Layer 6 of a small transformer language model trained on English Wikipedia (16 layers, counted from 0, width 128).
A neuron's activation on a vector x is GELU(weights . x), where the dot is the dot product.

Input weights of the MLP neurons that the questions are about. A number n stands for n times 0.0068.
n10: -4 -10 -5 -45 -12 -13 -9 4 33 21 38 -15 -34 30 13 -30 -53 -26 -76 11 29 25 -20 -4 25 -20 34 -25 0 20 -32 16 -24 -47 17 -36 -6 21 -4 22 35 8 24 -25 -7 18 36 -9 15 -43 23 12 -15 -44 -14 35 -18 -8 -3 39 12 -4 1 45 -20 -19 37 12 3 -2 -3 16 -20 26 28 11 22 22 19 9 -18 -15 3 17 14 -30 22 -11 55 -2 23 -61 10 -9 -23 9 12 -6 -9 -18 -33 -26 -36 42 9 -21 5 -24 -5 27 24 -27 -12 16 17 -6 -31 -18 10 39 -13 -13 -37 -17 -19 21 -31 -16
n19: -34 19 8 -28 47 -5 -23 27 13 20 29 -19 -3 -27 15 -3 25 -16 6 -6 -22 -33 -13 -4 -13 -12 -4 3 4 11 16 0 5 27 7 11 -16 -12 -19 -7 -13 12 -13 13 -9 11 -17 -9 14 3 1 19 -24 3 6 -2 -26 13 15 9 3 1 17 -4 22 5 15 -34 -7 4 30 7 14 -13 -8 21 0 23 -12 8 -17 -29 -8 15 9 -4 7 5 -24 -25 19 -12 17 10 2 4 -2 10 37 1 -22 -28 -16 9 17 -9 15 17 12 -43 -22 -30 12 -17 -16 -4 -4 28 36 -29 41 22 18 -8 3 -16 1 2
n65: -30 20 -32 -19 28 -49 46 -3 0 -8 15 -37 -3 -16 -21 20 4 -7 18 11 15 17 -3 -17 -10 12 18 20 -7 -28 -10 3 -24 -6 2 5 34 -12 -3 -2 47 -2 35 16 -18 12 -17 -53 -19 11 -3 7 14 -32 -7 24 9 1 46 0 21 18 30 1 53 -3 19 6 15 -26 0 4 -54 -9 8 -10 26 -13 24 18 -23 16 8 3 7 -16 13 -22 30 -25 -7 -12 -12 -17 -20 3 -29 -43 -15 19 -32 8 -14 31 -5 -10 15 -10 -16 -18 6 12 -27 17 -4 8 12 12 18 13 41 18 9 2 -12 -10 -1 -5
n124: 19 -2 -18 1 6 -22 23 21 -22 26 25 -63 -24 -5 -25 -15 -3 24 -24 17 -14 31 -1 -21 20 52 -1 -11 7 11 -23 -2 -32 -6 9 1 0 -28 -15 27 8 35 -3 -9 -13 1 52 6 25 28 -40 41 2 -40 -3 63 -49 -18 -45 -26 7 11 -10 -1 9 -23 14 -4 -7 7 32 -47 30 36 16 -22 14 -34 -29 34 -11 -16 37 8 17 -14 38 -1 13 3 29 -12 -42 -39 32 4 10 -5 -26 -3 -35 -18 -3 -14 2 11 -16 -11 -10 -34 25 5 8 -6 29 -19 -8 9 9 10 4 2 -24 5 16 -11 25 -8
n138: -43 -44 33 -29 -28 4 -16 5 8 3 9 16 -5 -10 13 -55 -4 -12 14 -12 0 -11 9 -3 6 14 4 -19 -4 -16 -2 11 -18 19 26 -3 7 1 36 13 22 -24 30 12 2 15 27 10 31 -18 59 19 0 -24 -30 9 -11 -5 -20 12 -6 58 8 -3 1 8 3 15 -12 -10 -18 -17 -46 2 -2 9 16 -19 13 21 -19 21 -24 24 50 -48 2 29 -14 -5 7 -8 7 -7 -22 9 -15 -22 -1 3 24 -8 10 -15 12 22 -45 3 12 -2 -9 9 20 -31 0 -26 41 42 -2 34 -29 29 -13 -28 -14 79 -17 -24
n162: -28 -26 -35 -2 -9 -7 2 -7 33 33 20 36 -90 -6 -6 -18 0 -51 -41 59 12 -30 -19 -33 25 21 5 30 0 -5 -17 68 -5 68 27 -26 5 -5 -28 -18 40 -25 18 36 17 -10 6 -25 -4 -41 -10 11 29 19 3 20 -4 31 -7 8 3 30 16 -36 23 22 6 -13 -3 45 -49 36 41 38 -16 14 15 30 15 4 -14 -18 -20 -60 17 -46 42 -25 -10 -12 54 5 -43 -18 6 8 -31 -3 27 4 -65 -13 -30 21 11 39 26 -28 7 -3 23 -21 5 21 29 -25 -22 4 -13 -23 -31 30 -19 -10 -32 -20 16 -7
n166: 2 -5 11 -59 22 7 12 -11 22 18 27 -18 -13 -14 -9 -37 -29 -27 7 28 37 -28 -3 6 22 2 6 3 -24 3 -21 42 -20 35 22 -16 79 11 18 13 18 -9 22 35 10 34 -39 6 61 -9 10 -38 63 -67 -15 26 9 15 30 14 4 12 41 -5 -21 26 -6 -1 -4 18 -40 -21 0 11 -32 6 7 -17 2 22 3 -29 1 -17 8 -10 -5 -5 -7 -31 9 -31 9 -64 -8 -13 -14 -44 -19 -30 7 -3 21 46 -16 -33 -20 -2 35 13 38 -31 3 -26 -21 -69 35 -14 -3 40 12 -18 -13 18 27 -3 30 17
n187: -7 -61 -51 1 13 -28 8 -37 35 29 37 29 -43 36 -17 -40 -21 7 -13 16 5 15 18 1 -16 4 14 19 -27 -13 7 46 -3 61 24 -5 25 39 -34 2 16 10 21 13 -24 22 31 -30 23 -40 2 -12 20 5 -24 29 -23 3 15 -13 8 -15 7 -18 8 11 17 19 14 -33 4 41 -23 31 21 -39 -19 26 29 49 -18 15 11 -3 35 -23 45 42 45 -16 7 -43 -30 15 -19 -4 -34 -23 40 4 -43 -2 -41 -2 -1 -52 -8 -20 -41 17 6 -3 -8 -47 -3 -36 7 5 -7 24 -33 -5 -28 23 -36 -5 8 27
n210: 7 -28 -50 8 -17 -20 -24 2 -7 12 32 39 -26 2 18 -16 -41 -1 -19 -30 -6 3 -23 -4 29 -4 10 38 -6 -2 -25 -39 -1 -56 12 10 6 25 13 -9 16 -1 -6 -10 -14 -20 28 -35 44 7 34 -32 -13 9 21 24 -6 -30 -17 33 10 51 21 6 -31 -14 16 6 36 -35 -17 -10 -29 22 -9 -13 0 5 -12 9 -22 -14 11 -1 28 13 20 10 -10 -52 -7 -43 -21 -6 -11 -21 19 -40 21 -35 -16 -30 -9 9 10 54 -30 -4 -28 69 35 19 -9 -20 5 -10 -10 40 22 7 4 -20 10 23 7 1 39 -10
n218: 15 9 -38 -28 -30 -4 -4 -27 13 10 10 -31 -49 5 29 6 1 -13 -13 18 -18 0 -19 -1 28 5 58 -16 -24 -22 3 -28 -29 26 17 -1 -20 -48 -29 5 48 28 38 38 -27 42 2 18 21 17 -36 -21 -6 17 -24 51 13 -5 35 6 -11 4 22 -9 -15 11 29 -3 -20 48 -3 -10 40 18 -10 18 -29 -8 40 -31 -16 -36 -18 -7 20 -17 -17 51 -33 -19 -16 -10 39 32 11 63 -26 -17 -18 -38 0 0 -8 -12 -20 -27 -34 9 42 -1 31 -10 25 -48 10 25 -19 32 -6 -11 16 -22 3 37 -11 -8 -19 16
n226: 16 -50 26 -15 -10 -41 32 -14 40 11 30 -52 -7 -20 2 -10 7 -53 -28 -1 40 -22 13 5 21 -9 29 27 0 -19 -20 23 -8 9 11 5 30 10 7 5 6 15 5 46 20 33 49 18 21 -40 17 14 5 -12 -13 1 -31 22 -26 6 -40 4 -1 -35 10 12 10 -8 13 2 27 -28 -1 27 -44 11 92 -15 21 24 -84 30 22 -24 -19 -38 -12 15 26 -32 -34 -26 -12 12 41 16 30 -33 -12 25 0 15 -13 -19 0 -42 -32 -25 -26 22 22 -3 -29 13 -22 51 8 -29 34 -20 7 18 -14 -22 6 4 0 -13
n242: -18 -13 -1 2 32 -10 12 -26 0 17 15 1 4 2 22 -24 41 -14 17 5 -19 -31 21 -33 30 30 -15 -2 -5 24 -1 -11 -13 26 15 2 16 -4 34 -16 19 8 11 -1 -12 12 -9 -37 3 -8 -24 28 -15 -29 5 2 -15 20 11 37 5 24 13 11 25 -3 16 -3 -23 -32 -27 -30 -31 -13 -48 19 -8 -28 -22 42 -1 -10 17 13 29 -48 3 -4 20 -21 -15 -32 -22 13 -32 -6 -1 -14 -27 -3 -16 -6 -20 16 11 -1 6 5 12 -7 -14 -7 14 7 -3 12 6 -2 0 -3 33 33 8 -18 -11 -4 -3 2
n290: -18 8 -9 17 9 -15 -24 0 -30 18 10 -12 -33 -23 -10 -10 1 -38 -1 38 21 -23 -29 -1 -16 -16 -11 -13 -18 -11 -39 -9 18 24 60 -7 -25 -9 -30 -12 9 12 37 -12 -31 25 37 14 42 12 16 3 18 -18 11 28 23 -22 -15 -3 -19 25 1 -11 14 -21 9 -6 -39 -17 15 22 14 3 10 -7 -12 39 49 -28 -1 -14 -18 -19 -33 -29 -13 -1 6 -32 4 -23 5 -2 -27 -11 -20 11 55 -30 18 6 -25 -2 18 23 -8 -13 9 -17 4 40 68 -26 6 -6 -11 37 33 -23 -22 -24 4 2 29 30 -15 15
n296: -59 6 -39 -9 26 -21 -19 -18 1 34 3 13 -32 3 -31 3 -7 -19 1 7 6 10 -32 13 14 41 25 22 -19 12 18 5 31 -5 12 -9 0 -19 -24 -22 2 -8 41 22 10 -6 18 2 14 -16 22 30 51 8 48 21 -12 -66 5 -7 -35 31 37 -46 15 6 13 -9 35 -9 -7 -10 -10 -35 -33 16 46 21 -32 6 -12 -34 -42 -30 31 12 60 4 28 -26 8 -35 6 -53 -43 29 -30 20 55 -26 -49 -41 -10 24 -16 19 -10 -26 5 -1 10 -26 -10 -29 -14 -16 -45 39 43 -9 15 39 21 -28 35 -9 -32 -1
n308: -51 -36 -10 8 -25 6 29 7 12 11 30 -34 3 -18 13 -14 -11 0 -6 24 18 -42 -17 -20 -27 10 -16 11 -4 6 31 12 -16 65 29 29 17 13 10 12 11 -16 -6 20 26 30 -9 -9 43 -3 5 5 33 -35 -32 7 -59 17 23 32 -18 24 33 -21 68 10 12 -14 32 14 -7 8 25 -12 15 -28 1 9 5 -1 -28 18 -24 -21 59 0 11 16 13 -39 11 -21 -35 -15 -17 10 -21 -31 59 14 -71 6 18 20 33 7 11 -31 -20 1 -4 -26 35 11 25 3 17 -43 8 5 -20 -14 -41 -22 -14 51 -1 8
n314: -3 -47 -35 -3 15 -5 21 24 3 20 19 -9 -48 5 7 15 2 -4 20 24 23 -6 -57 -24 3 1 58 -4 -33 55 19 67 -47 37 10 -17 26 -19 5 -24 58 -5 30 -7 34 -20 -56 -28 -21 9 2 -44 21 9 35 22 28 37 26 42 26 5 6 -43 -25 -18 9 -8 -9 24 0 9 -13 -46 33 -25 21 -2 33 -43 -20 -19 1 24 -15 -12 16 17 39 -68 7 -20 -57 -46 7 44 -13 9 33 52 -48 -61 -4 16 39 -25 -25 -20 -14 -5 -12 -10 21 13 32 7 -1 24 22 -38 1 -7 -35 1 -20 17 24 -20
n347: -5 15 -55 -31 -4 10 -6 13 20 17 20 8 -20 -19 9 9 14 -18 -6 48 -92 -4 -48 -37 54 50 5 18 -1 11 -27 9 -43 13 3 -16 9 -11 1 -6 6 -5 7 2 4 1 -26 -23 19 -6 19 23 38 -17 21 42 -6 -15 7 4 -3 31 -3 -36 1 -13 18 7 -31 28 20 -14 -25 30 -17 38 4 -33 -21 -14 -51 -19 14 -38 -13 7 31 19 -6 -35 6 17 -4 -74 -44 8 -18 8 13 -1 -9 -6 -24 12 -15 -9 25 7 27 22 41 10 58 6 19 -8 -1 27 13 -10 -21 -7 9 -42 -6 4 1 -40
n373: 39 -44 -14 -7 42 -10 -43 -17 29 -1 20 -30 -49 -2 -7 -8 7 -1 18 95 39 -1 38 -2 -28 8 16 20 5 25 13 0 -41 45 25 7 34 -20 -24 -7 10 -15 25 -17 5 1 -13 26 17 0 -8 -28 16 -4 32 50 -8 -24 -17 -15 8 11 -33 1 -10 -10 9 20 -22 -16 -44 39 1 10 8 0 23 7 11 -7 -15 30 14 27 -36 -24 -4 23 49 -13 -23 -22 13 -29 -27 14 17 25 8 -16 1 -2 -29 -6 14 -64 -24 1 -18 17 5 -27 23 42 -34 -58 -29 25 30 -12 -30 -30 -3 -20 -49 -15 -27 6
n392: 2 -23 41 -30 16 -3 2 -18 14 30 8 11 14 -10 28 -10 10 -27 -39 20 20 -11 -34 3 13 35 33 8 4 -3 -13 -23 2 -16 -1 -2 39 1 7 -1 -20 -24 19 26 -8 -15 39 49 -7 -38 -33 -18 -9 41 -50 36 -56 19 -10 32 27 -2 -42 -29 6 -26 7 -31 1 -5 30 2 26 23 50 -18 -1 14 1 -4 -7 4 -12 47 33 -2 13 32 13 -2 -32 -1 -20 17 -21 0 -14 0 -10 -3 13 -9 17 18 -13 -56 -19 11 -46 -56 -17 -10 8 -61 -2 -61 -43 -19 40 -38 38 -34 10 -23 53 37 -32 -11
n401: -22 -12 -32 -43 27 -7 4 39 0 25 7 -26 4 -50 -64 -7 8 10 -22 15 -26 -12 15 -31 11 30 -3 18 1 32 -4 7 -14 27 39 31 14 -28 -8 8 14 -14 14 45 41 16 2 -22 26 -24 8 22 9 -45 -15 3 -4 53 -41 9 7 10 -5 8 -10 -26 -1 -32 -27 10 -33 -11 -23 41 9 20 13 -19 48 19 5 -15 53 -18 30 -48 32 23 2 -26 -3 4 -16 -20 -27 -2 -9 -24 17 -7 36 -48 -40 37 37 -12 -5 -12 5 -77 -16 -12 59 -7 2 -23 -3 -18 11 13 -23 -32 -2 14 22 -2 -12 17
n406: -10 -30 -42 -4 -8 -15 -16 16 -23 19 20 -17 -6 -25 -5 -4 22 0 -43 1 -10 -1 -14 -25 9 30 1 -3 -22 24 -21 4 -25 27 -20 38 29 7 32 26 -10 0 -1 -8 -8 -9 -8 -39 16 -23 16 30 56 12 3 10 -14 -5 9 21 -5 33 13 -7 16 21 -13 -7 18 35 -27 1 -54 3 12 2 -21 22 -36 19 1 4 -21 20 52 -4 -13 20 12 -3 28 -18 5 5 -12 11 -41 -39 13 60 21 -6 -34 12 -35 -49 -15 -26 0 -19 32 -12 12 -42 19 33 32 27 -11 -8 9 -7 11 24 26 21 9 10
n426: -31 -37 -45 -18 9 -19 -1 1 27 1 -10 26 -2 1 -14 -39 9 -2 -24 20 -18 -9 -20 2 -9 -38 -15 -5 4 -13 16 -19 0 2 62 18 34 8 31 32 5 18 16 -19 -26 46 51 23 -7 8 -38 10 0 -34 9 30 -17 -21 2 -30 48 -12 39 -12 20 -21 48 -20 -51 4 27 33 -34 45 -18 -49 8 10 32 -21 28 10 4 -8 -6 29 -3 25 -11 -36 -2 -7 -25 -14 -13 16 16 -48 74 -6 -37 2 -29 -10 26 4 -38 13 -14 -17 66 -33 22 12 -20 21 9 -21 5 19 20 22 7 16 -4 24 -10 -32
n440: -35 20 -29 -34 -2 -34 -24 15 6 17 7 -16 -10 -38 -13 -6 15 -48 -23 22 -9 8 -33 -14 18 31 -6 -7 11 11 19 34 -18 6 -11 6 -1 -7 -18 20 15 24 3 -31 -17 11 38 28 -14 -52 17 -5 -15 20 28 16 -16 2 -41 15 -24 -23 7 -42 1 -45 55 -1 11 -10 43 20 13 -10 -20 2 35 29 16 -16 -4 1 3 -36 -19 -17 -13 15 2 -5 -22 -40 -24 -4 -1 6 13 -6 -7 41 -41 -26 -10 11 32 -12 13 -32 38 26 33 -44 9 5 15 33 -10 -39 14 32 19 3 8 35 13 -13 -8 -16
n453: 4 -6 10 3 22 5 38 -31 -18 14 21 29 4 -2 3 -16 -2 36 9 -7 -10 18 -6 -31 -19 -1 22 -29 3 -35 1 -21 -21 23 6 38 7 -42 41 39 19 -3 17 -1 20 41 -5 -8 -8 3 -42 -3 -7 -9 -28 1 -28 2 22 -19 -31 -17 28 -34 11 -2 20 -4 12 14 3 36 4 15 -27 -57 -13 -40 -9 -1 -14 15 -1 20 -2 -11 -11 3 14 -9 17 -19 8 -12 22 10 17 -41 -30 -13 15 5 -11 -15 12 6 -20 45 -23 -28 -17 10 12 -3 -24 -11 36 -17 34 -13 13 -31 -22 11 12 15 -55 -3
n460: -33 1 -16 -9 -16 -3 -2 -11 -7 9 0 42 -22 0 -13 -38 -12 -58 16 62 26 6 22 8 -12 -22 -20 14 7 20 19 36 -31 38 46 -12 21 21 -27 -33 -32 15 47 14 0 10 31 -44 -25 -42 -15 25 18 2 45 18 11 7 7 11 -18 34 44 -15 17 4 13 -1 -22 -12 15 37 -27 -13 -1 -23 -2 32 41 47 15 -21 -19 -45 -18 -13 32 11 16 -14 16 -25 -12 20 3 19 -47 5 -10 12 5 2 -81 6 10 -14 -21 16 1 20 36 -68 8 -5 -25 -4 1 26 10 -14 9 15 8 0 -14 -2 -22 18
n492: -31 -33 21 -9 59 -19 2 11 1 20 16 -4 1 4 24 -32 7 -50 32 -10 14 21 -2 6 -9 9 -26 57 -19 -28 -55 -5 -5 46 -24 17 16 -45 61 12 36 -32 19 -20 36 26 -17 14 8 -46 -38 12 24 0 7 23 -8 21 -23 48 -24 49 -32 -12 -7 23 8 -33 21 8 -39 26 47 -39 6 -26 59 -18 27 41 -32 12 -27 -19 4 -18 -7 9 7 -9 -2 -5 -11 -17 45 42 -30 25 -1 33 9 -16 -18 -7 20 -41 -4 12 7 -15 2 18 -6 -14 -25 -45 19 -8 -5 -9 -5 29 -38 -27 -15 -1 3 -1
n507: 11 22 -14 9 -25 -36 -54 -22 4 2 29 -6 -29 -25 -11 -12 -16 -52 -18 -14 -30 10 -14 1 5 -9 -3 39 -4 16 -10 88 -29 -38 5 81 11 60 28 -26 62 -4 6 -11 -26 8 -47 -38 5 43 10 -6 -3 -13 25 -1 -39 -65 -22 8 -47 -18 -14 34 11 27 6 27 -18 -4 -17 30 -13 8 44 5 13 3 20 -18 -29 -2 7 13 46 11 28 -13 -2 -13 18 -88 36 -12 -22 12 -34 4 14 -47 2 -11 -29 20 6 0 -1 32 -42 -7 33 -20 49 -18 -10 17 -11 -17 69 -14 43 -54 0 13 9 6 -11 11

Each question shows a token from some text and the vector x that enters the MLP there. A number n stands for n times 0.065.

" was": 9 -12 -13 12 0 8 2 9 5 -13 -19 7 -8 2 3 -2 18 -9 -11 -4 20 0 17 7 -5 -20 -7 -3 2 8 0 0 3 2 -6 1 -1 9 -3 13 -7 4 -44 -5 -7 17 -8 -3 0 0 -8 -6 -1 -3 14 -24 11 4 -9 4 2 8 -24 8 0 6 -74 8 11 -10 -4 11 5 -9 -5 13 -3 10 -4 8 12 13 -1 22 7 11 8 -4 3 4 -3 -13 13 -2 6 3 5 14 14 -1 6 3 -2 1 -5 -9 4 1 -15 -2 11 -16 -6 10 -8 -16 5 1 4 -4 -3 -9 4 3 -6 -5 0 13
Which three neurons fire most, strongest first? n373, n507, n406

" who": 6 -12 5 10 2 -5 15 -2 14 -2 -32 21 10 21 0 2 18 -1 -9 -2 21 8 6 20 -2 -9 -5 8 7 5 -9 -3 17 11 -1 -20 -3 16 3 -9 -2 -5 0 10 13 -8 6 -1 -2 13 -2 -1 8 20 17 1 9 -6 -3 12 -1 -3 -4 16 5 8 -70 8 12 -6 -3 -2 -13 -6 17 -2 -5 -6 -6 -2 -5 12 0 -4 3 7 4 9 -9 -11 3 -4 -4 3 -3 -11 -27 2 -8 5 -11 16 -11 -9 -14 0 5 -27 -12 4 0 14 -23 -1 -1 -13 -1 5 2 -5 -12 -2 0 -9 1 -11 4 9
Which neuron lights up most? n187

" en": -8 6 -14 11 -12 31 13 -13 -10 0 -28 3 10 21 3 30 0 4 6 -16 5 -8 -4 -8 5 -4 -11 -7 13 0 -5 1 -6 1 1 -8 -4 2 9 -9 -2 -10 -14 6 9 5 -10 -22 0 -3 6 2 4 -2 -5 2 -5 0 -13 15 -18 26 -20 -1 5 7 -50 26 21 5 3 14 -16 -5 -1 2 -15 17 -14 -3 6 5 -10 12 10 -1 3 -8 6 7 -5 10 5 -1 -9 -3 -13 17 9 17 0 28 -2 -8 9 -2 20 -13 -6 -29 -4 -5 6 16 -1 0 -3 -2 6 0 -22 5 1 -2 -5 -11 5 -10
Which neuron lights up most? n406

" he": 1 -2 4 -8 -5 30 7 -4 7 -5 -5 4 3 8 8 8 9 11 -8 -3 13 -10 6 11 -3 -3 2 7 13 0 5 -8 16 -5 -9 -9 -32 9 3 1 -6 1 -10 3 7 11 2 -3 3 6 20 -1 -4 14 -2 -3 -8 -11 -5 20 6 6 -16 11 9 7 -76 -1 1 -2 7 1 -7 -11 8 1 -9 19 -13 4 -4 7 2 15 13 6 4 8 -14 -3 -5 -17 4 4 -19 -5 -7 7 10 -4 -2 6 2 12 -2 1 5 -17 -12 -10 0 2 -14 7 -21 -8 0 -14 7 3 -14 -6 9 -5 3 0 -6 3
Which neuron lights up most? n392

" t": -6 -5 -21 13 -7 18 8 -9 10 -15 -27 1 7 12 14 2 -1 15 -6 -9 -11 -13 2 12 -2 3 1 -13 25 -17 2 -14 6 -3 0 -24 -26 6 6 -15 -5 -10 -14 -13 2 -8 -2 -5 1 2 -2 11 1 10 10 3 -3 -4 7 4 -3 6 3 -6 -8 5 -54 11 7 -1 4 10 -8 5 -1 -14 -10 20 -6 -10 15 6 -7 3 20 7 8 0 3 2 10 3 -5 8 -1 -5 8 -6 3 5 -6 2 -4 -3 6 5 -5 -8 -3 7 11 -2 14 9 26 22 -8 -5 -11 10 -8 2 22 -5 -6 -3 -7 -14
Which three neurons fire most, strongest first? n210, n406, n426

"if": 21 -7 -14 29 10 4 -10 -12 1 -19 -11 31 11 21 13 4 2 -1 -3 -15 8 17 -23 13 2 4 24 -1 18 6 -6 -2 3 -24 -2 -15 1 8 -6 0 -12 -6 10 1 10 -3 -14 -17 7 6 3 -21 6 1 4 -2 10 -4 10 15 6 -25 14 3 -1 -2 -12 4 8 -9 -14 13 -14 -8 -12 11 15 6 7 -5 10 -5 3 -1 -12 0 -11 -14 -10 24 -3 7 5 7 13 -28 -6 -5 1 -9 -28 22 1 2 2 13 -12 -4 -1 15 11 -21 -22 -1 12 17 -11 -5 -30 22 -9 -5 11 -5 -5 -2 -12 -9
The most active neuron and its activation: n210, at about 2.2

" guitar": 1 10 13 -1 -1 24 0 -3 16 -15 -10 -4 32 8 2 7 11 29 -7 -4 -9 -7 7 -7 -5 -8 -10 -15 9 -3 -11 -1 3 6 2 -6 14 4 9 4 5 3 12 16 4 -1 -14 1 6 8 -3 -3 1 -7 15 -10 13 0 -7 -5 -1 0 -1 -9 11 24 -61 9 1 -10 1 -1 2 -10 -2 -6 21 -10 2 1 3 9 -1 4 4 1 -1 9 -11 8 -2 3 14 -6 5 -21 8 -6 -4 -3 -2 -17 21 -14 7 6 12 6 -11 -3 -8 -1 -22 25 -23 -10 1 -18 -1 4 -29 5 -7 -7 -15 -6 -10 7
Which three neurons fire most, strongest first? n453, n166, n138

",": 9 -2 -6 9 -8 6 6 -2 3 -19 -9 1 11 -1 -9 1 0 -3 6 -10 1 1 2 -5 -3 2 6 24 17 2 -13 0 -5 -4 5 7 -3 10 -2 -20 2 0 -16 6 1 8 -3 7 -12 -7 5 -5 -2 -7 6 -5 -8 1 -11 8 -11 13 -2 19 2 2 -84 -3 11 -4 5 6 -1 2 -10 9 0 0 1 0 -2 13 0 -7 9 6 10 -13 -10 -14 -8 -1 -5 11 1 -3 -2 -3 -8 9 6 2 3 1 -1 2 -6 -1 -13 -3 -6 6 2 -8 -2 7 -2 -1 27 11 4 5 10 8 4 -19 -5 19
Which three neurons fire most, strongest first? n507, n226, n210

"on": 16 0 -2 -14 -19 11 -10 4 0 -10 -3 -6 6 -5 13 2 9 -1 -13 -5 6 31 -18 17 0 -19 -15 -19 10 -10 20 0 2 -11 -25 1 -14 8 -20 10 -10 -15 -16 2 12 -3 11 9 -5 0 -14 -4 -5 -16 -5 -5 4 0 18 -7 7 -11 -10 7 -2 3 -29 -9 -10 12 11 8 -11 11 6 5 -14 8 5 -30 20 9 -11 5 -16 10 12 6 -2 49 -8 -1 10 20 22 6 -8 -8 15 5 0 11 3 0 -5 4 -6 2 -6 2 9 4 -24 -3 -21 1 3 -2 -22 11 -6 -1 11 4 -2 11 8 0
Which neuron lights up most? n426

".": 0 6 2 16 -3 22 0 -3 -2 -13 8 -6 4 17 -2 17 -5 -17 -3 -8 -3 2 1 -2 2 -12 11 11 9 -7 -12 -1 18 3 7 -14 -38 7 -28 -16 0 -7 -16 10 -18 -1 -3 -6 -8 2 -2 9 -9 18 -9 14 -9 -7 -12 -3 -8 -10 3 5 -3 0 -58 17 -5 -8 -8 -1 19 5 -9 23 1 -8 -1 1 14 5 -10 -1 10 -3 2 2 -19 14 1 2 -8 5 -3 10 6 7 -4 -1 -6 2 -5 -1 0 9 8 -6 1 -4 -12 0 21 -4 14 14 -2 11 -20 2 -9 7 21 5 3 -16 8 25
Which three neurons fire most, strongest first? n162, n218, n290

" S": 2 0 -17 10 -22 30 2 5 -1 -12 -18 -2 11 -11 -2 11 12 3 5 -10 -6 4 0 12 14 2 -4 -7 23 -4 -22 -13 -6 0 0 -5 -24 8 8 -9 0 3 -35 -8 1 -9 -11 -2 -6 2 -4 9 7 6 13 1 9 -6 -1 -4 5 -1 -13 0 0 5 -37 18 10 -9 3 1 2 6 2 11 -4 6 12 -7 -12 6 3 2 9 13 8 -7 0 0 -11 -1 -4 0 -7 7 3 6 -6 6 4 11 -1 -5 -10 5 9 -3 12 15 -15 -11 13 9 4 2 -5 -3 -5 -13 -7 7 35 -4 -7 -10 -5 -25
The most active neuron and its activation: n347, at about 1.8

" Records": 22 5 23 21 -3 -11 2 -3 4 -7 -1 10 40 -18 0 15 13 12 3 -22 -12 14 16 0 2 3 -2 1 6 0 -8 2 5 0 3 -3 0 9 17 -10 -6 0 1 7 3 1 -22 -11 -7 19 -7 -9 -2 7 3 -17 3 2 -4 9 -6 -12 -16 6 4 12 -49 13 10 -2 -2 4 31 -18 -9 1 11 -14 -10 19 -1 1 -3 13 1 7 -8 -2 -15 25 -9 -19 -5 -5 -4 -22 7 -11 -7 -7 2 6 24 -18 6 11 4 1 0 -16 -16 19 18 8 4 14 -7 -18 -17 -12 3 -3 -12 -2 -19 -12 -13 8
Which three neurons fire most, strongest first? n453, n507, n242

" them": -14 3 -2 1 -13 30 0 3 0 -10 6 0 -2 15 -9 1 -10 12 10 -18 6 -1 7 7 2 3 3 17 8 -10 -7 3 15 -9 -1 -8 -20 13 -3 0 -6 9 -2 17 8 -6 5 -17 3 19 -2 -2 18 -6 1 7 5 -7 -4 1 4 -7 9 12 3 12 -81 -3 -3 -4 -4 -7 -20 -5 7 -9 -7 -8 -6 11 4 1 -5 14 14 2 8 -3 3 9 -3 -1 6 1 -10 2 1 4 9 -1 4 -3 26 7 -5 1 9 -7 -8 -2 -6 -2 -15 -2 5 -4 -3 0 -7 -7 -6 3 10 -11 -10 -10 6 -1
Which two neurons fire most, strongest first? n296, n210

" Am": -2 15 1 -8 -15 -3 3 -4 14 -20 7 0 14 11 -2 5 -15 9 2 -9 6 -6 6 -4 -8 -3 -1 -2 17 0 -7 3 28 -5 -22 0 5 -4 13 4 -2 -12 -3 0 -12 -26 16 -15 -26 4 4 6 -6 4 -11 -2 -5 -5 -11 2 5 -7 10 6 -4 -12 -41 30 14 -19 6 -10 -3 9 20 18 1 2 3 -3 18 -1 -16 -11 -4 8 4 -25 -7 12 -7 15 7 4 -15 -7 -11 1 10 7 1 15 -3 2 -6 9 3 -17 3 11 -11 -1 5 2 19 14 15 4 -28 -6 11 15 22 -3 -3 -3 -2 -23
Which neuron lights up most? n65

" The": 13 -2 -5 -8 3 30 -8 4 5 -12 -4 -6 6 3 2 6 4 -5 -1 4 -5 -3 1 6 10 4 -19 7 9 14 -7 0 4 -11 0 -2 -7 3 2 2 -1 3 -39 2 15 15 -5 -1 7 15 9 -9 -1 -1 -1 -7 2 3 2 7 -1 0 3 -7 -2 3 -81 -4 4 1 4 -12 -1 2 -12 24 0 1 -14 -15 -4 11 -3 -13 -4 -3 8 3 0 2 9 5 -4 -4 -12 -8 4 3 -6 -7 1 4 18 5 1 10 3 5 3 11 -8 4 -5 0 -9 2 1 -5 -8 6 -2 0 21 -9 -1 8 -18 8
Which two neurons fire most, strongest first? n347, n166

" there": -19 -4 -9 8 5 11 2 11 -3 -9 -10 12 3 20 -1 0 5 2 -3 -25 1 13 2 10 -3 -12 10 3 17 9 9 -6 10 0 -5 -18 -31 20 6 -8 -10 18 -6 -6 5 7 -1 -9 -13 7 -3 12 19 -19 7 -15 0 1 -1 3 2 1 -10 24 10 11 -64 15 -3 -13 5 -9 -10 -15 5 -15 -21 -5 -2 -3 3 -1 9 8 1 10 -3 3 8 15 4 -15 -9 2 -9 -4 -13 0 5 -1 -6 11 17 3 -6 1 15 -8 -10 7 -3 18 -9 2 0 -20 2 13 -14 -1 -8 3 9 -8 0 12 19 1
Which neuron lights up most? n187

" they": 1 -6 2 -7 -1 20 2 5 0 -3 -18 -7 -2 6 3 3 9 3 0 -6 12 2 6 26 -5 -10 -3 16 3 -13 -4 -10 23 -11 5 -2 -38 5 -6 -7 -9 7 -7 6 2 4 2 -14 5 24 -1 -5 5 14 6 15 7 1 -2 6 4 2 -12 6 -9 14 -74 9 -8 4 0 1 -13 -1 28 -13 -15 10 4 0 -4 13 9 15 0 9 3 5 2 5 13 -2 -5 -6 -5 -8 -11 7 13 8 4 14 -2 -5 -4 -2 13 -15 -17 -5 -12 18 -2 0 -1 -9 -1 -1 13 -6 -12 -6 5 -11 9 -5 -4 -6
Which two neurons fire most, strongest first? n290, n392

" se": -9 -14 -3 6 8 32 12 1 -10 3 -4 -14 -4 4 15 3 -2 -7 -5 -22 9 -18 -4 13 -6 -28 10 -13 12 -7 6 -8 2 10 -3 -14 -14 3 -2 -4 2 9 -12 11 16 -3 -3 -3 1 20 -6 0 5 -13 10 -1 1 3 -4 -1 -12 -2 -10 -3 3 0 -56 8 6 -2 -1 23 -11 -9 17 -13 -15 9 0 1 22 9 3 11 11 7 3 -17 0 10 13 -3 -2 11 1 3 -11 -8 8 -1 -6 17 34 0 -2 2 7 -11 -13 -3 -11 13 -1 2 -5 -2 4 4 -10 0 -8 9 17 -9 3 -10 4 -11
The most active neuron and its activation: n308, at about 1